Layer 4 of a small transformer language model trained on English Wikipedia (8 layers, counted from 0, width 96). Numbers have three digits each and are written without spaces.
In attention head 2, each number of a token's query is one row of weights dot the token's vector x plus its bias. The head spreads its attention over the tokens so far by the softmax of query dot key.

Query weights of the head. A number n stands for (n - 500) times 0.00096.
q0 (bias -0.007): 273726596625477399418403573567308583600660521492308420441415649294593562542420389531570494492580471417484570495625555337553498583448399646438690556580253557411443700543575532458467378496612554545518484691486524443321483332568650357377462559537460427471539537439528439590581412525278518511
q1 (bias 0.041): 554492477505484617402421719619440681460717428443624545729511827656516404453610565672418357431477493376316481444628602487494693680383443557287335363320387248465648449437704228536669529439636412467493662648395466468508376269605457327604564603336543441528652386293495378546583446438552522558
q2 (bias 0.008): 561456465672521599608583698288540344803611457431422508252555280557581421612517560294564525559433598643598356369698403630536411416580431474599458583368562340346402282450411711651493657649375409445461533412575523717447581559325392527479355651413458387453404567551468599277712509551653469463
q3 (bias 0.057): 433517543180585662415610448545544586455478445629487375776406515633601646651426439626505502548619545625446558668362325586567727467497570681495483484570412385451539559459632319423585594295116589407192536444617330479438249333487576459506429611476505619368599423533554378672317453418511529498
q4 (bias -0.005): 562487505619543385509494258505439385342388568635439619432422364306414539545274544459632601525246501671599540519473480659359469280624611344737396724642542574656374523509400546598339654546451511475484380417540489618441563730313608542472311328595496358421468456551318510500432537654531469612
q5 (bias 0.012): 165519683349557337507568500530386606412295428611254420760344614371591526744420267476539596409499496492490570610435370459612626264581546582394828666665475695488402618500448398421537459388436656393436317371602472524401362480659634483494501427510431510380495635630522507680359569590296541516
q6 (bias -0.002): 463585365384549494562557465481450724636303299603441457478321313445586551458478595413426700600432464500632372561609425574464561308376367433466406541486654502629626443480599612408404806455549570618485471378681611335686318415378492437541577508485504628606451648618695523531452528239429586405
q7 (bias -0.065): 493530476407597606396514388371509387659473453563372507362386238408541621468416679353462635614437619657562432699477482561512502421471472534626554614493580438481512455563572748449458601475340558534299487479614576622575382448299431501512567569560534569428454419624537507549432435371439459442
q8 (bias 0.084): 374412448626419302557530668720402550475425408420481499512368687464580286459646317519392338352422290386564610511589486495449587394497353480357553539434445542532437517451534411491415588409727506396770497226436592302634591558744649476538527437366428465578486716345571636544559504672490578547
q9 (bias -0.090): 527481481521556534476605354361540470405546612531541519456612296456454554514522719424430509500460665663366369595436619462521464556558682414588436592634529447551584449589424585567478482559467515510400473536500460619461395675325262535580484393540648556503536196658468411478410438421468469485
q10 (bias -0.018): 551517564586451256645478515439524649306449474478476594608601602568415297636552489512508439350467469369347531207363540450568328513669603321410647404675668734613511494496256398492557400574739564497813370539360627569459549675565444542451596404588480440558439551638507614466496731483450464447
q11 (bias -0.013): 530477630474371362677577513382657580226366476426517422637666666584445358627464349513461474417705492339375505306302401378570310522697675372458730401701648826532382487517299356392659195557664583526743374575565468571319639630675483619451583461515426463458379545647452578448494690526563442401
q12 (bias -0.060): 315634499629443424492428419573394572360726622434427543415584416332530525558582553463407464304460516532312542485483888359562541580492542415440522598765403477515542683561500504586438505555660571446572516561350506428338452520525482375551489353602579490440621463485556507595476319547221477599
q13 (bias 0.029): 439600544563476598370436537580351622600361399443493606705376698469465476333562476488388401570545320429596694611541272261481565580455519468470475571495655383410518498472669348380531361566492459524385531394611538374745419396474628272573566666556508541392554615355666590587454471414480530556
q14 (bias -0.018): 537519569425580500501589475385523666377526414617537468857503383677458506623581572524421549385394662430498400546334450533659697308550616343359448633616485397609524341504462319523661632451359521375465461410577440446494295492415384387634653583456550585448561369776529256649446504423388515525
q15 (bias -0.020): 545380521605529402530499593409353432510576614567519571442580358463503446728561507472555513364287600587478353411556619642487465333531490373501513642513392510543440543486363565618438728553509448351582456416368483611453458654416397585475354391539515429635582486554409451434565530668468471618
q16 (bias -0.023): 412416681385511429560600699281481572619521398604518324768564527605467467676658389542532644366499677277619327445485455457768579322472426498192796600397422699502475389545331455464720456452547465318631433530494525408458468520671346574479664528419415505626540543683495363436582627569353493537
q17 (bias 0.014): 573477398627551549560674600390587460442621540427518496346550265483575377450557515310359541442382506642611283630665585646387664257455451320568228725510496262497463423458524609677494701536373462406581571291662403440400612590275450481662413556413616489439358380537512474470614348546584565489
q18 (bias 0.019): 461617539193519537459443361471570649470343304640409382727326614581478653499411508604531622638643440395572592597397463506541560536459490516466606387579602630563572545467652425269603413371372573620464486608554484450456344292569560420553651468500433602409544594504611473541363618260471503496
q19 (bias 0.072): 585541556469451396547426535601565651399545383495511466645451712793479424682465224610582348475504326315471589221410450652570445403675556502393477333514477600557371354496410346460538537440601477476649495517423555510405551423715619421454639536433373391459442628504497484491603612559548552442
q20 (bias -0.022): 529440587584446558414597706325367419765656720453494437450671468518518574643586307506529435486636586478481479418555327345617320445562500620458665582442334450235377465562375563547537303629366483312444526614500495572440552573520398538380496681585482463481547442514543491380622505613410498473
q21 (bias 0.000): 698459340575449419543560499531168495394530737531691603225563441395561377522530512498507463461582435667373494429575571504410442557348448498582467525587282442455466810465457615602312688580548563546631548539356371389433565571305624570416212384646564450644684515337610570519522434613474444661
q22 (bias 0.059): 568272547482497433594359516645463368342372491503614594586560743530496456611529371655691407486417364544439637355436487599482443583564527524514527384395502672493418590457392307537476518416577390421552488438277459611566516570670646648439286305450435385593605704275330595421430627730713451738
q23 (bias -0.012): 528701658463525275329293353399360567594569396731257601741179562391187750522476537643723672440261527226800500452514671618444474258590387412426600587603492711752510506510503502397457543386486475514595410745243654522395549481471538342489762390555426301413668574549314401492551746507238458575
q24 (bias -0.047): 610725489648432500537033402443579431487825603389567512296688612788365431585578576529617428473479513398257516202308976532582360785575547531414576130564371500505425681566458533499561357440692549542682574801043635584141632292551458421388593536502453391450553457425505463410695515514576421514
q25 (bias 0.038): 284420608439520664480776668479479473413486456511457417765523584505685399721542413420423397371537584591446534693404337462652837387512563529368672732531362380358308543434525319555703541453289504206404547266699274529371374512601511464644439528349514514311513387578491369654461387720471455532
q26 (bias -0.098): 479480481524527563443617488268538397559465541517416496309517252278497541427543735335411623543547668661505314622528565446495412536465476452588622623562586493474571478538481761493494436593468528586428475545587506623520452638347297616559520446558618574487475351616478518431482476383441442431
q27 (bias 0.021): 675804565452469418507365472294397516821479318591450461441359464726316564551516458430621563638572429380759580246462312561544295344584389456545555434581553662532463325463454674440513563615371517586697475669414690507480612424400509392355683753630322377627434685650627578398663772425470471471
q28 (bias -0.064): 542339496439546449664561487425770403312497556491561468460768368640487462756480605505583600407384686564226271336376680708602365553681724434508546333524495637596481435554239485602587527398562460451548447503353434753361500692544263795434445281414540443605437349690275396404486589571637468416
q29 (bias -0.017): 545573403778454423407326231636538336495523533454462665269386426331340599078381612504482430507325331554735619592603684502214408563580444311732230580486606532671522379529628609528290367600746369639610512511443664496646745693442580435508554339549508316515414479300393635417531493529560480540
q30 (bias 0.057): 529479637502426366598518631499467520396407577415496456543585727469492406570504289553548490404653357331577603370498365445508363461558502521430648437527471686444376606450396413445521335569542530449728454500469424410420720603702582546446487517563428421466464655406481600473577646654484486435
q31 (bias -0.038): 829544398523478326545639474373459681227546650499646584367666471531428328488490664528502560477518566420309322241409516546504453486510607447493468454609436528634516529515341560561536555565560629571669482725430484548370570625331424534478613530569515478571480313658465404509603558473418448443

Each question shows a short text with each token's key, already scaled and adjusted for position as the last token sees it. A number n stands for (n - 500) times 0.0019.

Then comes the last token's vector x. A number n stands for (n - 500) times 0.02.

0 " surviv": 500565592637424516580609421471412448393687725395606553677537594109274705374588499868284533434429
1 "ed": 450448711591543466482669318577394435389565760504661610562439703135279770359609599843404539399450
2 " by": 473557724593489446445606371478390437318660726480649550571511723144340721351617514869343511445437
3 " his": 454482744625580461440675333524328346372597755535635607543457705145327783351648556829364549373409
4 " wife": 480545647594526500424593364502445485365715727456619481624478641120389775357612544827337588451399
5 " of": 487472722574619467467683309538342353364607701527614596519427717151309820324585575821372584382437
6 " over": 465496702536588477471655315537452456380587732518653549541500674109322835436580560847419567399476
x: 529523583557514453484483486470532484509546485478484471414513492556570496525539473438518490553511469542552529442479486541541503504499487499538480616500497502518462488092543554547578491522500487493521548449569533535494468485506430543666428502534478462475497481475485474439513538532487185469
Which two tokens does the last token look at most, in order? 3 " his", 5 " of"

0 " on": 486566662608449465597610409461412439366629706435607577646552605163284703417562490916311512431474
1 " March": 464545680519540475540593379518495507381626781482678603598517601135286847377591547894377572451519
2 " ": 452532775559551479591624393516422410392576843562710772507498601224244799308677559864381476409539
3 "1": 474586680524558409581614374554450420401621801518633675543496583218263831340592567832350591376545
4 "5": 433554702493550419603597386561507498417616831525676685557495577209257778326607585852378562406575
5 ",": 449572677494455409592565385466472489357618767500741620608502641258283819381547524936323479501571
6 " ": 367578749516505367596601401516441430346545831532699787515500533210253778330608567839418539401574
x: 549500548511518489438527574496493550488529471500484486461516509488492466458533502426483474439503476494525489476480508550527507479571465549516443579502514554567531465073571538523560537492499510504534562487501477483501464532457487494680423534489464486523533500470495552478522547455505192522
Which token does the last token look at most? 6 " "

0 "ley": 515571611614424510554585413470439468404656733433653519659534634131288751413579499900306501458455
1 " D": 528545586576504530423580363527508530461590808522741518577521689168305860433617528851415478465529
2 "ry": 496553555542581549461586350583538498520603870577755569566467630153315914440631560766444517427519
3 "den": 535494635520526517462628325603496475529557831588772567525403706196268870430602633781442505410497
4 " and": 497539620532568528375577397505464463443585788584770530532505705169371906425648515798393526477477
5 " Charles": 584585575535519515441594342561464450506625795540730505556419704161300883423599588750388528413477
6 " Le": 625519542516578562467638314600490430571554835607769514520435727217244956454569602767433518374547
x: 503519594489509463485420546493502531485490451527475544480520490469526496522513490496503534394478483494577504493478534554523512495505500511466493553504444481515501545100563548585531533558452525470476523498508524533489500550483498504642445527554518510537569513418461483439557453560424171490
Which token does the last token look at most, and with what share of its attention? 4 " and", with about 30%

0 " L": 493617593655429491569592407466412440390658766423627573666550589153279727406608477876302483431486
1 "t": 403578598669544414501624329558426420397651864497620622615466547194302796375615530803367539365511
2 " Clare": 499604572549520507511592364543503478446673813507699511602441624182309866372592565802355537417511
3 "nce": 492523611598546527506623320572482470431617830546735548594450660182304858367602589827399491410511
4 " C": 574499610556529526447639348548473450485611777527679508520470723227280845422592571846383497421524
5 ".": 545635586521535474417511417514473429485697824550703559476526690218356834451633456789334558449472
6 " Jam": 542558535535486527420608316594539508572616847550742503555414668180284830493590603743447482403518
x: 470502578495509477536513554554507492496519495461459469466537474464485428504482499473530494423523504463472521542465538504544519512539439476517473544514441482491477534092541529521554540559435532514553498528502532506461515524499497488651472541520537500533592489449463481506513490582466156565
Which token does the last token look at most, and with what share of its attention? 5 ".", with about 50%

0 " small": 465551614648457482579629388474386430344665716405590530671527609130297710364572502892300527422448
1 ",": 484561594526507402407564380475405464362662680440623503595487677200353824426560505860313619508476
2 " close": 403554656586501418486688336549389376362596750495652567586447661117297842423578595830388579369443
3 "-": 420492615520581382437602383509431437344661709467572545526481629185341805348538535821358694457484
4 "k": 433484636602532428440678308591401437414606758482598570546411655145289735351598622750420586371463
5 "n": 428427652559551431439657330564443464391614741501619564528442690175303773358560602847398600430485
6 "it": 423460601567543424464666308597450455399603768496636550558414645143304753343544622763427591378477
x: 510490583529514492498513593486517450490503504479484487482513494486470451458491489431543483507496466500565523488440503485534532506504481539511486536533532504486520504084542537513515465593455508480505549479516455524492544526543494485673465509539532482525580455468476517411482497630483180490
Which token does the last token look at most? 3 "-"

0 " U": 480627574648425470573594396471410440386654761409607572667554577147274715425591476864308497421497
1 ".": 432682606576508366429519383511424420394675831494646617519549640178345756459620439785362565421493
2 "S": 424577614571474374462607323581472479457631825472612620554465605160251713463588566781424535376527
3 ".": 473666597534477373410505406514444438434676813502665605480538682207326744476613460779347570445496
4 " Army": 499600608551453414411580334552474480465650773482647548568471671195301791507570569812369539431503
5 " Air": 562522599499491486402610349540494485494620751509703513520465742214290826516573584818369527459511
6 " Corps": 564515671472502450393605322583525528509634750510667534508463723201291792539565613843401549429511
x: 491543595566517414492477556551514467522510509460495444462512483476473446482521496410508485485526479498556532497466516510501543539481498512485469572515459496522476526094502522578552497597477540515532562490480495509478491490499541494617448620496514448468548488470510488506532455595473174495
Which token does the last token look at most? 3 "."

0 " (": 472634579637412443546570409452404451350663737388618552673564583134299720415577465871302528446477
1 "a": 395588583605474377490619335552426458335603798436651562610465582112309740399564548768431548390507
2 " major": 390614643628498407482605373495359358306598770522686589580507653172382787358584516805379539387434
3 " trial": 472515629598476442453631301547434494361638730442659489636455690146331767362569604818380538420442
4 " race": 507494682544469477423614333516468520406697709433656486592486739132317758413601573882345532472437
5 " for": 480471713533543450459634345525412459384621707479645575533490749165290750385592557874359553427472
6 " the": 443452769621573385495700296504326373295588704471557601530502711197304688370562548897369532359503
x: 527550564508544526475497521491453519507476478475522533435494475510503470506493492466506454557517475498541533495471497539516469505504477512584437555535531513511492510113520520546547488561471574367471548486541500552491465529509501497689421543564453485487533489461482494464534495505486170532
Which token does the last token look at most? 6 " the"

0 ",": 491612598591394427543564429443409448361658685396611527659552610160304721442546477902284552466458
1 " married": 441600666589450410469576402456400428292669675422634498670519601128386828423561505921300603456395
2 " by": 469561743559505400407595352466391435305619669477634514581526708137380764431561509890381557449431
3 " Dr": 469547707508538399419605351515493441443533753565679563519552671172341890582499528904460604406515
4 ".": 495635644510562379374533377519410367443648755536636576467499663175386832493571468765376654408426
5 " Benjamin": 544598637520470432444609341551440402457605737539703495530410720216311860458545594813387538411484
6 " E": 555558552485530502438574374559517481548596790538688542529471650228288898477585561786404566448544
x: 529560554520484463482464512514502526483544484488434536442510472489491471477515541490523549396487521508492495519495535506570514512533498483437461570493481515501514539090577480571569536540478502497507526484479542491514498551482518512648388514506507483525572487435487502467560500560412183510
Which two tokens does the last token look at most, in order? 4 ".", 6 " E"

0 " once": 499569615630429492564600420459405444378670714414619544671543620144287726399585493905285526448441
1 " re": 456524612606521477451617360500431438372637762485671507626507643165350851411592525878356570423434
2 "p": 455455664621591438414667315552384423391667732455541568555431644149316757359602572800368614400422
3 "li": 465401585539593501476673340563446469421700759445611563585393631108264801294572615787323670433426
4 "ed": 503399697554579509431662324575409462412572720517669563530443754152294796354607611844394567434435
5 ",": 536491642440517405403567399464427481378652610458630496551474728235341836431508535909290666540468
6 " \"": 452562621551545391416557386490434435349601732500647531553550651211372852421548497878384628464503
x: 540504586518515502475478479536483480509483484538448461482511534504487463482519543475494468482480468481556554533483558559497506494491431516538443565502462521496514474100605502553608500529489463463476559467522533509545515583502478534656456519510462527548513442458451503455524519495497166494
Which token does the last token look at most? 2 "p"

0 "===": 538621578682388471585592406439357417367709690340551536701549590168269666398574465877232510437446
1 "2": 511616626627441443494578373515381454354701751416635563599482685205285695280664540784287508439469
2 "0": 475582633644431468586603367528401449398716807420652610619470645183237671252668555805291463405479
3 "1": 465565632613401411634600366537429475355704782404644610605481669254222624233597572844277469417543
4 "6": 463546638585377430648582368534491539372702792416691576625497685259227591260580579887305419450572
5 ":": 495647635578328378533480449407414491278705673375681521621573680254338633363580450917274468542488
6 " three": 425588618649401431496571393456379463320632720414662503663563640181366671385608493847360486434439
x: 481473553503471572513473469499517505536504493486502532456500468515517540480497472392506421547588530487505537504448471541524455519518500498504436559474515519487533529116552529539578526579454538439477565491506505491472471506525469479652418529521463490533544543446501548466509527521552154535
Which token does the last token look at most? 5 ":"

0 "ki": 498561601600440500583600416470438460388666720425625529661535596148287741399562503911303529445464
1 " Sh": 479541556582539555512607395512498458432644854535755540585506604150314926361620518847366525430499
2 "ō": 474577558566573525474610361587488432473618849585715558534454611193339886377624566749428528394505
3 ")": 578582586510542467397540397504440448455626717540701497565486669277381906464591512852345592472465
4 " over": 449557626565538498479603364515476454390580771541719518575543642121360882456599515849434524415462
5 " ": 414508729501629396429618380525419436353566737530600688476502594170326821381606553832421670419507
6 "2": 445546681458590338436601348555470493361595692491562582535504618189330810424534574849404698415529
x: 527540538528451491513470501502477557459520437479505489488495512498529476488449507467527500517502447503533525474483527569527509517523534508535465566499502470524493521070572515541544511577481487532516583492541459463484503543509494478701450516529467471481468485473435511456562522504547181474
Which two tokens does the last token look at most, in order? 5 " ", 6 "2"

0 "\n": 490684534721355445529555381434385459337691726313590477756591564104306708450579433881289489441454
1 "==": 492693617743371365463603332451259340334752748318561590723511608155276732431641470854208512398396
2 "Academic": 469596585737393468490680269555342418392735813374614580665389667092232629330668604694303424355409
3 " career": 534551688603401467395583362477414527397773708371608543597475761193296650385676557831238498505423
4 "==": 571554653614385373475643324469303402377783654281498589651446673193211659394557557857147593420409
5 "\n": 533691561664366381412520368423366476340687681290571488703563590142326745470589455836274561481454
6 "After": 460675635711384485461655304542348401448674820444673608662437677116238734429729588723340416363409
x: 499511585497515530472488540537517485478549495427535507449489482552573528566496466459530506462523500565477562489467509592488512537454521554484425558448476448501466509104521543495604545539418498483460551470466567544538452477529469523641441571491483513540473501484461513473487490537507198463
Which token does the last token look at most, and with what share of its attention? 1 "==", with about 30%

0 " in": 482595643616428454582611404464392425361643725426616580642544618149271709408575494893300513424471
1 " the": 415574753654510387512663345488308314289571770528658627540518691176326734358611514858385475342475
2 " United": 465627669601487377433579317512419457379618781471609576583528653190334752482580521851392512422527
3 " States": 461572659558556410456573367514438446391645762477595585550504607199355787425582523838364601427490
4 " Navy": 498530648544551453439578355522483485431670741492613527592482648229364824435559552872335581459479
5 ",": 545519605442501430416562394471456494407646641458659487571475699236337867465515537883300625537490
6 " he": 433545598531517457428601394524455463451609784501690555608479590142321874428593566799373631421447
x: 459475555489505515470498546540508523488515506463455498455472475473470496533532525497544457521549492483565556495485537501466454522477418508480404558498489515514502502093540549558549550521466466494472551477446506511540506544558509537624465541450516535565537455474451538485529537559530135512
Which token does the last token look at most, and with what share of its attention? 1 " the", with about 30%

0 " was": 494571613610425465562586443443400440368675677397582541668551589160304702410559482902268563459431
1 " ended": 455531689596447456487622360501413470365652732448677548651522681101299797409596547906332540440403
2 " by": 463534774571494414462626361476385434308633705484641573567513730148319705378591532895357516436447
3 " an": 402521807583537355427664328504365357329559725552626614511545724182342773472556536909411553376480
4 " injury": 382486750538579375426658272581469496410646740496550567585436673175323768420548636853401616410490
5 ".": 509574696474429305397551366514417445414672678432605560481500775181267693511511519869325635451465
6 "\n": 570634561606356378454562333483406476417637696335624469705530639141238817542517518912310567450493
x: 491547550499520557460488505506471524474541499465525479479485499499527534501490535455503434504531491488537564518480550502498551585463436541479446518524487482483528530104660506555598505518402468498445580478500513489490499457515514496680472525514472512512529497465539478477477469499489195482
Which token does the last token look at most, and with what share of its attention? 0 " was", with about 40%

0 " of": 486579637613454462581623388477395425368630728431616584643537616136263733416567505892316522415481
1 " ": 455545719550564421469622379519387404376594776513638699502489621186277807366645551835372591414511
2 "2": 481596659508531376461589362548444466389627741482611598547494640198297791390588564814362623416525
3 "0": 450554662537524407542622346562452461428643793477626635576473605166247774364602580835365578381525
4 "1": 439539657521481355592617348568472481383638778454625640562485639235224720333540594874340570398587
5 "6": 435530669494448366599593352563533552394641786462670605579503663241231670360529599916364517434617
6 " Leon": 512511608547399474609619309555546551432570814510798505625467704261235717410504613912426381426610
x: 471535582467514530516510504479511480469454426483465534474530518501474467518525472447526486440527498504544511507443488512552492456505468497488481478541487473497555505094523586526553550611415587478522551505477497517458507524477492471616419520550514516617579543474502534473520452595485200480
Which two tokens does the last token look at most, in order? 1 " ", 5 "6"